Layer 7 of a small transformer language model trained on English Wikipedia (18 layers, counted from 0, width 64).
A neuron's activation on a vector x is squared ReLU(weights . x), where the dot is the dot product.

Input weights of the MLP neurons that the questions are about. A number n stands for n times 0.011.
n8: -18 -20 -6 -14 29 19 2 -31 30 -9 -14 1 -9 -1 -1 6 -8 -12 13 6 11 -15 38 5 23 -50 2 -11 2 27 -1 1 -12 15 -4 -6 -23 -9 -5 -30 30 13 -23 -2 7 -42 8 7 8 9 -5 11 -7 12 5 8 1 11 5 4 -17 -17 0 6
n13: -7 -16 -25 17 7 13 31 1 0 -21 16 -4 -20 -3 8 -3 25 -3 25 8 -2 -2 8 3 5 -8 -8 -1 -3 11 -23 0 -10 7 -4 -15 -12 -1 20 -1 3 12 13 19 -10 -20 -15 -3 -5 15 -6 7 -17 8 2 -13 -20 7 6 -2 19 21 2 -2
n21: -7 -24 12 30 11 -2 7 2 -21 3 -13 17 -15 49 -4 25 -12 22 6 2 -38 15 -35 9 13 -36 21 -6 39 -5 -6 17 -7 -59 -19 17 -9 3 -9 13 -2 8 23 34 -14 1 -15 -24 -29 -7 -26 21 41 -13 -3 5 -18 8 23 -20 42 -3 -3 -14
n35: -36 9 8 22 -8 33 -29 -13 9 8 12 28 2 24 -10 -39 -32 -26 -1 10 11 13 0 -16 2 31 -6 4 -16 -17 -5 -16 -17 12 -11 -7 1 -4 -22 -7 1 19 6 16 15 9 10 -4 13 11 -23 17 21 -6 -21 -9 3 -7 27 16 -18 -16 30 4
n41: 2 -1 12 1 -1 3 3 15 13 -15 3 -15 7 -14 5 5 -9 16 -7 -5 -1 17 -6 10 8 7 -9 -20 10 3 6 4 7 2 3 -12 7 -7 -16 3 8 -9 1 -18 15 -19 4 10 -2 12 -3 4 0 -5 -3 0 -13 8 12 -11 7 -15 0 -4
n52: -30 -3 6 26 33 -20 -2 -18 -21 8 39 -36 -11 9 -18 45 -32 3 -17 20 -1 11 49 -11 -20 2 -13 -31 -27 -15 -18 -28 15 -35 -33 35 -14 7 3 2 40 -13 -23 48 3 7 8 -20 0 12 24 -20 37 33 -18 -8 -7 15 -20 -7 14 37 -2 -30
n58: -8 -18 28 11 1 10 15 19 -4 -19 -22 15 -11 46 1 -1 25 38 5 -8 -37 8 -58 9 98 -42 17 -64 16 -11 -22 4 -35 -58 1 3 -14 46 -32 28 28 6 11 -7 -38 27 -14 -35 1 -1 -28 7 53 -18 4 -12 -13 -7 -3 -29 32 -10 -2 -19
n60: -40 10 16 -2 -15 -12 38 -3 7 11 -4 -18 -5 -25 28 11 18 0 -15 20 -2 -1 10 11 8 14 9 -2 -1 -17 4 -5 -34 7 -6 28 -20 3 -15 9 -22 -10 2 -29 14 -1 -29 31 -2 4 -8 -4 1 -7 -21 15 15 -21 -8 -13 17 9 -6 13
n68: -30 -5 -19 -11 -7 -16 7 -10 14 18 -16 -19 -21 -26 -19 37 -13 6 -4 -11 -5 -37 25 -10 2 -25 16 -32 21 -16 -14 -49 14 23 32 -3 -7 -16 -2 21 -4 31 8 16 12 33 -11 8 22 3 -15 20 33 4 23 15 -13 -12 19 -6 -15 -26 27 23
n122: -27 10 -31 -30 17 -6 -23 27 22 1 -27 29 -18 -2 -12 6 50 -9 -7 11 10 27 -9 -19 -2 24 -26 1 10 18 16 -37 -25 13 -8 -8 3 15 -8 -6 24 -3 22 -18 25 6 -19 37 9 14 11 28 0 -16 -6 13 9 14 10 -18 9 -35 -7 -10
n128: -10 6 10 -5 21 -9 -10 27 13 7 0 20 19 5 -4 -14 2 -11 -6 0 8 4 13 -14 4 13 -4 -23 -8 2 -10 13 7 18 -14 19 7 -4 0 -16 -5 -21 -3 4 2 8 -29 -13 4 22 -10 11 -13 -17 5 8 22 4 19 -21 11 4 0 -11
n175: 32 16 6 -30 4 -21 18 11 -12 -15 1 15 -26 5 14 26 17 2 0 -33 0 -4 -19 -35 4 -38 -1 -1 -11 -16 -2 12 2 -1 7 25 -2 41 7 22 -10 3 9 -20 -21 -22 -26 -1 -4 4 35 8 8 8 -23 19 5 5 23 30 3 -14 28 20
n179: -21 -2 -3 -34 -23 -28 -19 3 -8 9 13 5 4 28 2 18 -15 -48 24 -27 16 -4 9 3 38 -16 6 29 6 9 16 -17 -29 6 -61 12 0 -14 0 15 6 68 -10 7 26 22 8 10 10 -8 16 36 4 -22 19 -13 -20 -2 -19 8 34 -24 53 -42
n195: -1 25 20 -2 -24 11 8 -8 -36 21 -24 -3 26 -2 16 -26 37 -23 7 17 19 -21 -44 13 54 -12 34 10 -16 21 16 -4 2 7 -25 19 -6 -1 31 -11 -11 10 -9 -10 -1 24 -24 20 -2 -13 -2 4 -11 8 25 -3 14 -50 6 -63 -11 0 -52 -16
n216: -16 16 1 10 24 11 41 -15 -29 -16 3 -33 10 -44 -22 10 -2 -27 -34 -26 0 37 -12 -9 1 3 14 28 -4 26 5 -34 30 -8 -41 6 5 39 5 17 0 -23 14 -28 -39 24 21 26 -14 11 -49 7 -1 4 -2 -35 14 41 -10 -15 -11 26 24 -15
n253: 1 -24 37 -10 18 1 -26 -37 -7 -13 -17 -16 -21 19 -9 1 9 -7 -8 5 -17 22 8 -7 -21 2 -3 -6 13 -5 -31 4 -4 10 3 4 -21 14 -4 -19 6 4 7 -2 3 29 11 29 2 15 21 22 11 20 10 -19 13 6 -3 14 -14 8 -41 11
n254: -41 4 -38 17 -9 16 29 -15 -16 -39 -26 -2 30 11 7 3 1 -9 28 -13 -8 -13 -29 13 35 -27 34 -4 30 10 -14 8 25 -16 -2 -32 18 -15 12 -16 39 12 -22 -24 7 -10 30 7 46 -1 -13 -2 -3 -3 26 5 -12 18 6 1 0 22 17 -31
n255: -15 -6 -4 -5 -22 -20 0 3 0 -4 -19 33 17 -16 21 33 10 -22 -2 -3 8 14 6 11 -5 -22 -4 -25 11 -12 -8 31 7 -3 -11 -13 -17 25 -16 -4 41 6 -11 0 16 -14 -8 0 -20 6 -4 -16 15 4 29 23 6 13 -8 7 10 -22 7 -29
n263: 15 22 -13 2 -5 -7 13 17 -2 -16 20 -10 -10 11 -4 11 -17 38 9 -2 -9 -25 -7 -29 -3 -23 -6 -27 35 10 -18 -6 3 -3 41 -12 32 -9 -4 10 5 22 -26 10 -11 15 -7 -29 -11 24 -16 20 0 -4 26 -5 5 3 -26 -1 -18 -5 46 4
n280: 25 -4 11 -13 -29 9 1 -35 -45 24 17 -47 -26 -3 -30 -15 52 10 -30 25 11 20 -7 36 -3 -34 -24 10 -4 11 -8 -6 49 -10 24 8 -3 -2 7 -16 0 -11 -35 19 -23 18 -19 8 -12 -7 -36 17 22 10 14 -2 59 30 2 -4 8 7 -15 -15
n281: -16 24 -11 -13 -22 -18 -15 9 -1 -2 -22 5 6 37 3 -1 21 9 0 7 10 7 -23 3 0 4 26 -10 -7 -25 -9 -28 -34 -27 28 10 -14 -27 -16 7 16 10 7 42 -4 13 -19 12 51 -9 22 12 -11 5 -30 -19 -35 14 -14 -13 -22 -9 -15 9
n298: -24 -4 -7 14 -30 -9 15 -5 -9 -18 11 -35 47 2 10 -7 -23 10 -16 -2 -4 -8 -6 -12 -12 -11 -1 5 16 33 -4 3 -11 -10 15 -27 20 12 -6 27 -29 32 -11 29 3 -17 -2 -10 1 33 -11 6 33 -2 36 21 -36 8 -13 19 28 -35 20 -17
n308: -15 -8 -43 -20 -27 35 5 -29 23 13 26 4 0 13 -20 8 -13 -9 20 -7 7 -7 28 -6 -13 -36 -23 -19 22 -16 18 -13 -2 -32 42 3 22 13 -29 22 9 9 -3 6 11 -36 -2 -25 16 3 8 11 0 -34 -23 0 16 -1 2 61 4 -5 23 10
n314: 37 18 17 -5 5 40 -38 21 45 -17 12 -38 -14 10 -14 28 -27 -32 -4 16 26 -21 -37 1 11 -9 4 42 -20 25 -34 11 1 -21 -51 -21 -28 -44 18 4 -9 0 21 4 25 -8 48 9 35 -5 -27 9 4 -5 14 -17 -34 53 10 -4 2 -26 -20 4
n325: -6 18 20 10 10 7 15 30 16 5 3 2 -28 -8 -30 18 22 -17 20 -42 11 -3 -4 12 -12 16 -6 16 25 -15 -8 49 -48 20 31 -2 11 -20 21 13 -26 -48 -26 0 31 -24 -8 -30 21 5 -25 26 11 -20 -7 -17 4 3 5 15 -12 -14 38 -30
n330: -7 33 24 -17 13 -10 -2 -17 12 -9 7 -26 6 -9 -16 -4 -19 -24 -23 7 -7 -10 10 15 20 -4 -7 22 9 -11 3 -3 -9 -17 7 2 19 -2 17 4 4 15 -6 9 -22 -1 17 -11 21 -11 -28 4 37 -5 -29 1 15 23 -3 21 -7 6 -15 -43
n331: -4 2 -7 30 14 14 -27 6 -31 16 12 -18 -28 -7 -17 -16 -4 -5 -13 33 -9 8 -10 8 -35 6 -28 -9 -15 -2 27 3 -18 -7 5 -4 21 -13 17 -23 0 0 -5 9 18 -14 -6 -8 -18 31 -7 6 56 27 16 0 24 18 -1 9 -1 -4 0 17
n338: 5 -23 23 -7 -6 14 -17 0 5 9 22 -9 -21 -12 9 -2 1 -8 8 19 -3 1 -1 13 -18 -22 1 -2 -20 5 16 -6 -11 16 6 9 9 0 -15 12 -18 11 -9 4 2 -1 -2 7 1 11 -12 -10 19 23 -6 -7 -12 -1 26 11 -21 -11 14 23
n349: 8 -5 -30 15 -5 -8 38 51 -21 16 1 4 -5 10 -51 7 -16 -5 -13 19 4 -12 24 -11 -13 1 6 -14 7 -8 -2 18 10 2 -3 -17 -3 -12 23 -15 -25 -3 -13 1 -6 -6 14 20 -2 33 -5 17 7 29 13 -39 22 -12 -4 -5 -28 29 -18 19
n351: -5 -8 -17 23 -20 1 1 -7 -22 8 11 8 -23 6 21 -17 8 -41 -31 22 -18 -6 -64 -6 12 10 37 18 -14 -4 -29 15 -23 0 -56 19 1 17 -54 -1 -2 -15 -7 0 18 27 26 42 4 36 -3 -4 36 23 -3 -34 35 6 13 2 -21 -33 -12 6
n362: 19 26 -17 -28 24 5 9 13 -26 15 -22 8 31 40 -28 -18 15 -1 18 10 23 46 -4 -42 -30 23 -9 11 10 -9 32 32 -24 -43 -28 16 -28 -5 -15 -47 -5 -7 -11 11 -7 -35 10 -21 9 -28 11 -7 -15 39 -14 42 -21 13 29 -7 -7 20 -5 -3
n383: -11 56 -33 -54 -36 26 39 -32 -12 -22 33 -2 -52 25 -26 -13 -12 -19 -2 20 5 -1 -8 -7 37 -51 -10 23 4 2 32 4 33 5 4 -1 -17 1 -28 26 -15 1 -50 43 9 19 -12 38 -7 41 13 -3 5 -26 -12 13 -27 -27 24 16 -1 -7 -30 -26

Each question shows a token from some text and the vector x that enters the MLP there. A number n stands for n times 0.033.

" -": 14 12 -18 37 0 1 -37 9 11 -17 3 59 17 -10 -9 46 6 18 -28 -21 -6 -34 16 21 41 -7 -8 15 -41 46 -1 -9 6 23 15 -5 11 -10 -32 -18 -14 -19 21 6 -22 6 12 10 -44 -52 3 -10 -27 -26 19 -21 -31 9 -11 41 12 10 -4 -15
Which of these neurons fires most? n314

" x": 19 -15 -7 56 18 -36 -20 19 0 -25 1 33 -2 -46 13 15 -1 14 -11 20 -30 -11 30 39 24 11 -10 -6 -19 23 21 2 -8 69 16 24 16 -6 -15 -26 -45 -43 23 8 3 -42 23 -1 -29 -39 12 -42 7 5 8 -3 -20 -15 -9 17 -14 8 -1 -5
Which of these neurons fires most? n338

" R": 28 -15 10 18 9 -11 -39 -12 -9 -27 -19 73 3 -8 28 9 3 23 -19 -10 -18 -17 -3 6 21 23 24 19 -24 16 14 -19 31 34 13 11 4 -14 -14 -16 -35 -24 28 -17 -32 -47 2 4 -14 -50 21 -4 0 -17 32 8 -16 -27 27 20 9 19 5 -28
Which neuron fires most, and how strongly? n175, at about 1.2

" ": 4 -25 2 29 -16 -15 -29 2 11 7 -16 15 2 -27 25 1 -5 32 3 15 -36 -5 28 16 20 17 -21 -16 -46 25 15 -9 0 53 10 25 16 -13 -48 -16 -45 -32 47 -12 -13 -18 20 -1 -5 -38 -1 -10 -51 -3 20 8 -29 29 -2 34 11 45 3 -9
The two highest activations, in order: n338, n60

"retary": 6 11 -3 52 -2 5 -14 -46 4 26 -30 58 -12 -4 12 12 5 42 -23 -17 -31 -5 25 2 18 38 26 -4 -17 54 14 -15 10 19 18 -3 32 3 -33 -28 -22 17 16 5 -32 7 -1 -27 -20 -23 20 -29 -24 -28 -2 -2 -32 -5 -18 3 20 -5 -12 2
Which of these neurons fires most? n21

"6": -2 -10 -5 36 -8 -14 -26 13 -6 9 -15 39 9 -5 55 6 3 15 -28 20 -26 -3 8 2 37 9 -9 -6 -21 -13 -10 -5 28 54 10 1 23 -8 -25 -20 -40 -12 63 27 -37 -2 26 -14 -21 -69 50 -1 -9 -30 -18 6 -15 -6 -19 35 0 7 -8 -7
Which of these neurons fires most? n281

" of": 20 -29 -25 35 -18 -24 -8 -19 9 -3 -6 48 -17 -35 4 -11 -6 -7 -54 -1 -48 -37 28 5 15 20 15 27 -39 24 -1 10 31 31 12 44 19 0 -25 11 22 -4 15 4 -11 3 36 37 -29 -31 12 -34 5 -30 6 -15 -13 0 -27 19 4 7 -7 10
Which neuron fires most, and how strongly? n351, at about 5.7

" in": 21 -6 -13 63 -19 -8 -25 14 8 -23 1 55 -18 -23 22 10 -13 -14 -8 -9 -29 -6 4 1 21 25 15 5 -32 12 -14 5 40 14 21 6 43 -17 -47 -30 25 -17 2 -5 -14 16 29 34 -29 -57 3 -24 -6 -25 2 -2 -26 20 -14 21 8 9 -27 -15
Which three neurons fire most, strongest first? n351, n254, n255

" Wil": 33 11 0 40 0 -33 -16 -14 3 -16 -27 77 -8 -6 0 6 -17 17 1 1 -15 -27 18 25 -6 5 40 10 4 14 -9 -7 24 22 20 -6 27 -13 -28 -19 -18 -4 38 1 -37 3 25 4 -61 -22 19 -18 -22 -10 28 4 -4 -18 1 31 -11 -1 -16 -62
The two highest activations, in order: n255, n21

"%": 24 -17 -1 34 -12 -9 -24 -6 11 0 -25 21 4 -29 24 -7 15 35 -22 -24 -58 3 36 6 42 8 -11 -9 -62 41 17 -21 21 41 12 9 9 1 -1 -24 -26 -12 33 20 -16 -12 35 -1 -13 -72 12 -34 -16 -5 -4 -3 -25 17 -5 5 8 17 -3 23
Which of these neurons fires most? n338

"ion": 15 -26 4 41 3 0 -25 -18 -12 1 -7 49 -11 -15 18 -10 6 42 -17 -20 -29 11 4 -6 35 13 23 -3 -52 59 -5 -8 4 36 13 21 16 7 12 -16 -20 4 23 15 10 -7 9 -8 -13 -59 19 -47 -42 -46 2 -3 7 -19 -9 18 3 5 -15 19
Which neuron fires most, and how strongly? n195, at about 1.5

" block": 18 4 12 20 -4 -22 -18 -25 -10 -4 -34 75 0 11 -3 22 -21 21 -8 -17 -27 23 -3 10 15 24 27 -4 -29 34 3 -21 15 35 42 -6 40 -4 -2 -19 -5 -4 19 -13 -12 -19 1 -2 -27 -56 21 -8 -13 -41 -9 0 3 -10 -17 29 24 13 -5 -30
Which of these neurons fires most? n21

"===": 14 -37 -29 50 -30 -17 18 8 10 11 -3 72 -10 -11 -12 -6 -5 5 2 -19 -5 0 31 7 15 12 -14 -13 -39 15 17 19 20 42 24 -13 -24 -1 -38 -22 -26 -24 56 20 -16 -18 28 16 -7 -51 4 -16 18 -21 23 -9 -5 18 -20 -7 -20 18 -2 -8
The two highest activations, in order: n349, n255

"ated": 4 -15 -25 43 -22 6 -19 1 -15 15 -15 60 -17 8 21 -19 1 24 -31 -10 -21 -14 35 6 31 -13 15 0 -32 54 -18 -4 -7 45 19 -4 7 -24 -23 -14 20 -17 35 30 0 -17 38 15 -10 -43 27 -18 -15 -39 -4 4 -17 -11 -20 19 -10 11 -8 17
Which three neurons fire most, strongest first? n8, n281, n35

"in": 10 -22 13 65 -10 -7 -4 -2 2 -14 -19 50 -12 21 21 16 5 31 -6 -3 -45 1 15 4 23 -2 34 7 -11 37 -16 2 49 13 1 -1 15 -14 -34 -24 -44 -5 17 15 -42 -5 8 7 -12 -39 22 -14 -17 -46 0 11 -5 -13 -15 16 -21 27 -18 -24
Which three neurons fire most, strongest first? n21, n58, n254

"48": -18 -17 -2 35 -23 -7 -31 7 21 16 -30 34 6 -4 14 12 -3 39 -22 6 -59 5 31 13 47 27 -7 16 -45 10 -2 -5 22 21 9 18 20 -2 -13 -18 -24 16 27 28 -37 -9 14 -21 -18 -64 29 -11 -3 -25 -10 -13 -24 -4 -6 47 -3 -5 -7 6
Which of these neurons fires most? n35

" the": 20 -35 -20 63 -7 -2 -22 -14 -12 25 -9 50 -17 -26 -19 -9 10 37 -18 -14 -8 -2 27 13 31 26 -5 -6 -29 17 -13 -3 -9 30 25 25 38 -9 -13 -16 -18 8 3 -8 -17 -26 -15 14 3 -56 34 -15 6 -35 19 1 -19 13 -32 12 3 25 20 -28
The two highest activations, in order: n325, n13

",": -17 -15 -25 46 10 -24 -26 -24 1 -8 -9 23 6 -4 -3 16 8 3 -60 -22 -21 -21 17 17 36 11 -11 3 -31 13 20 -18 36 20 20 29 30 -7 -19 -4 -32 -19 15 24 -21 -12 25 43 -29 -34 3 -11 -11 -25 8 8 -21 1 3 34 -8 23 -17 23
Which of these neurons fires most? n216

".": -15 -6 8 54 -1 -14 -27 4 18 8 -1 29 10 -47 8 12 -13 28 -27 -9 -21 -20 42 14 11 6 -11 -25 -41 5 32 -21 28 66 20 7 34 1 -32 -1 -31 -51 20 21 0 5 43 10 -16 -44 22 -23 -26 -10 10 -23 -15 0 -23 14 -16 -12 18 15
Which three neurons fire most, strongest first? n68, n338, n41

" cons": -10 16 -11 34 5 12 -28 -13 3 -5 -17 44 -31 -13 6 0 2 22 -12 0 -52 -7 18 30 6 31 41 -2 -19 29 3 -8 -11 46 7 1 19 -15 -15 3 -2 -16 20 15 0 -45 -2 6 -47 -70 8 -22 -10 -16 27 -11 -10 -3 12 53 9 27 -16 -37
Which neuron fires most, and how strongly? n13, at about 0.27

" &": 10 -1 -24 35 5 -17 -12 -11 -1 -23 1 44 3 6 15 35 3 5 5 11 -24 -27 6 21 39 28 8 -2 -25 46 14 -13 29 32 6 -9 23 -42 -4 -5 -48 -2 3 -17 -32 0 16 25 -22 -69 38 -35 -11 -35 3 -6 -6 -6 -27 14 9 -13 24 -4
Which of these neurons fires most? n179

" sw": 26 -2 -5 18 5 -15 -19 -10 3 -10 1 23 10 12 -6 15 -7 33 -18 13 -38 -29 39 39 3 14 32 1 -49 3 6 -17 6 39 43 -5 50 -10 10 8 -38 -19 16 -11 -38 -29 25 -1 -24 -47 28 -49 2 -1 6 3 -19 -14 19 19 -3 -4 -14 -50
The two highest activations, in order: n330, n338

" born": 28 6 -7 51 -5 -23 -42 8 -25 -13 -2 58 3 -38 10 0 -11 10 -4 -16 2 -5 34 10 25 8 11 26 -52 48 -18 -6 3 15 4 -7 47 2 -21 -27 13 -7 43 29 -11 -5 34 -2 -34 -42 -1 -17 -39 -33 4 0 -30 8 -7 3 8 0 -24 20
Which of these neurons fires most? n314

" and": 0 -14 -39 47 -7 -1 -17 -3 -5 -10 -9 19 2 6 -1 10 17 1 -12 -11 -19 -8 12 17 53 14 5 -11 -40 42 -9 -24 10 30 12 -2 34 -34 -19 2 -12 -4 -1 0 -7 7 4 32 -24 -61 39 -20 -8 -44 3 -1 -14 -5 -10 28 22 23 22 -24
The two highest activations, in order: n179, n254

"2": 8 -15 -10 16 -12 -17 -19 23 6 15 -9 34 22 -37 56 -8 -9 9 -11 11 -16 3 35 4 15 30 -16 -9 -41 23 6 1 28 64 18 20 32 -19 -52 -27 -39 -7 33 8 -18 -19 18 -10 -14 -45 32 19 -19 4 -29 16 -21 3 -38 34 -11 6 -20 -25
Which neuron fires most, and how strongly? n128, at about 0.44

" The": 28 -21 -26 46 -21 9 -31 -20 -19 31 -13 34 -26 -22 -29 -9 14 27 -15 -18 4 8 20 27 38 13 -4 -7 -21 12 -12 0 12 28 31 25 29 -4 -18 -17 -18 8 3 -10 -22 -27 0 17 -15 -48 31 -1 6 -26 26 -2 -8 16 -35 25 -11 20 3 -39
Which neuron fires most, and how strongly? n280, at about 4.4

" His": 41 -29 -15 37 6 7 -20 12 -11 14 -29 54 -15 -40 -33 5 32 21 -27 -2 11 -26 23 -8 4 33 3 -19 -16 24 5 11 -7 44 8 24 32 5 -20 -20 -20 -5 24 7 -35 -7 16 10 -44 -41 -10 -31 6 -5 32 -16 -39 3 -21 26 -21 34 7 -18
Which neuron fires most, and how strongly? n349, at about 1.7

" Tra": 22 0 10 17 3 -5 -9 -15 -7 -24 10 23 9 -11 -5 -6 3 45 -32 18 -17 -5 19 39 14 43 28 -30 -16 16 12 -25 21 36 26 8 36 -34 8 -21 3 -8 25 -17 -42 -13 19 -13 -40 -54 -21 -34 -3 -18 29 17 -20 -16 -5 41 -13 7 -20 -43
Which neuron fires most, and how strongly? n330, at about 1

"one": 17 -11 -6 50 12 -26 -7 6 -12 -8 -31 42 -3 14 -25 -10 22 10 -29 4 -2 33 40 13 20 -11 25 0 -36 28 -4 0 20 25 17 31 19 -4 -2 -32 -21 -28 18 28 -33 -11 25 -23 -25 -64 31 -30 11 -26 -1 23 -14 -7 -31 19 -30 1 -12 5
Which neuron fires most, and how strongly? n362, at about 1.1

" age": 22 7 -2 37 -17 -23 -25 -11 -37 7 -18 27 -14 -30 25 20 -7 12 -11 -16 -21 0 11 -3 19 19 13 38 -45 46 6 -9 15 29 12 25 19 12 -14 -31 2 -47 46 12 -34 4 24 -4 -16 -54 32 -50 -32 -16 -12 0 -4 18 -1 28 -9 10 -12 17
Which neuron fires most, and how strongly? n216, at about 1.8

" or": 13 -6 -17 41 -2 -25 -22 -8 -7 -57 -15 30 -4 -29 11 36 -15 -10 -51 6 -32 5 36 35 28 12 14 11 -21 29 22 -20 -9 18 0 -3 31 -13 -14 15 -9 10 18 14 -12 29 30 17 -31 -45 -2 -58 -32 -16 -16 -7 -5 5 -13 26 20 21 20 -6
Which neuron fires most, and how strongly? n216, at about 4.5

" first": 31 2 -17 54 -1 -22 -13 -1 -27 21 -33 53 0 -13 -6 -10 -3 12 -40 -26 -1 -6 38 11 45 -2 7 7 -23 27 -8 10 16 44 34 23 11 1 -31 -13 -31 -10 12 0 -5 -31 -6 5 -1 -39 53 -13 -24 -27 -3 -8 -8 0 -14 7 -13 12 6 -8
Which three neurons fire most, strongest first? n175, n128, n195

"wh": 10 -27 -27 25 24 -22 -63 -32 -6 -28 9 39 -19 15 -12 -23 9 7 -11 -12 -27 -20 54 22 17 24 7 22 -36 12 1 -1 4 32 8 22 73 12 -9 11 -21 15 26 -12 -34 -13 17 12 -49 -41 28 -7 -21 -12 12 11 -22 3 2 13 10 17 2 -19
Which of these neurons fires most? n179

"p": 16 -37 2 21 4 3 -33 15 -12 -14 -18 51 -1 -3 21 20 8 -3 8 16 31 0 46 -1 -5 16 4 13 3 10 14 -27 47 25 26 15 43 0 -21 9 -33 -29 41 15 -31 -14 -22 6 -33 -58 7 -33 -24 -34 16 -14 2 -17 -19 26 -36 15 -22 -13
Which of these neurons fires most? n308

" was": 10 -7 -10 68 7 -6 -4 6 9 1 -19 46 1 2 22 -12 5 31 -11 -14 -15 -2 23 19 28 0 11 1 -41 34 -3 -26 -28 21 25 -6 15 25 -66 -14 -2 -19 10 20 -30 -3 13 18 -22 -62 10 6 -16 -40 0 -8 -18 -2 14 22 20 -2 -3 -44
Which of these neurons fires most? n58

"N": 29 -31 -36 35 10 -18 -20 4 17 5 -20 62 12 -19 14 5 -4 20 9 11 -39 -2 36 11 5 27 12 30 -31 31 5 -9 18 16 14 3 7 -26 -17 -5 -60 -25 30 -31 -15 -19 8 14 -18 -44 10 2 5 -8 21 25 -13 -22 -1 22 -2 2 -14 -41
Which of these neurons fires most? n122

"The": 26 -29 -30 53 -14 2 -21 -20 -24 28 -13 44 -24 -1 -28 -4 5 25 -14 -6 6 -1 23 21 33 22 -14 -7 -13 18 -8 2 9 22 35 26 26 -8 -21 -12 -19 6 3 -7 -25 -23 -3 16 -19 -52 25 7 6 -28 31 4 -19 11 -36 20 -20 18 8 -32
Which of these neurons fires most? n280

"ands": -12 -3 -3 54 -9 -15 -23 -17 10 -7 -36 43 -8 -10 -13 -1 25 39 -26 -25 -24 -7 6 26 29 -2 27 11 -12 38 4 -8 2 49 22 2 21 3 8 -16 -11 -46 25 27 -12 -7 19 -7 -33 -33 37 -41 -20 -37 0 8 1 -19 -4 27 -5 7 -2 -10
The two highest activations, in order: n195, n325

"en": 1 -19 4 51 -13 -17 -30 -1 3 8 0 62 -4 -28 37 -1 7 15 16 -2 -16 5 18 9 -6 9 32 17 28 37 -5 3 21 35 16 9 21 12 -30 -17 -47 -22 49 -1 -32 0 9 -9 -34 -13 3 -23 -41 -41 16 24 -12 -9 -22 6 -10 5 -23 -49
Which three neurons fire most, strongest first? n255, n128, n21

" architect": 6 3 4 35 0 8 -35 -53 -10 -15 -14 31 -15 6 7 13 5 15 -28 -8 -14 2 37 10 11 35 6 -21 -5 66 5 -22 33 24 15 12 22 -28 -21 -12 -14 6 53 5 -29 -18 21 -9 -11 -70 20 -10 -21 -44 10 -3 -10 10 15 25 -9 -15 -12 11
Which of these neurons fires most? n253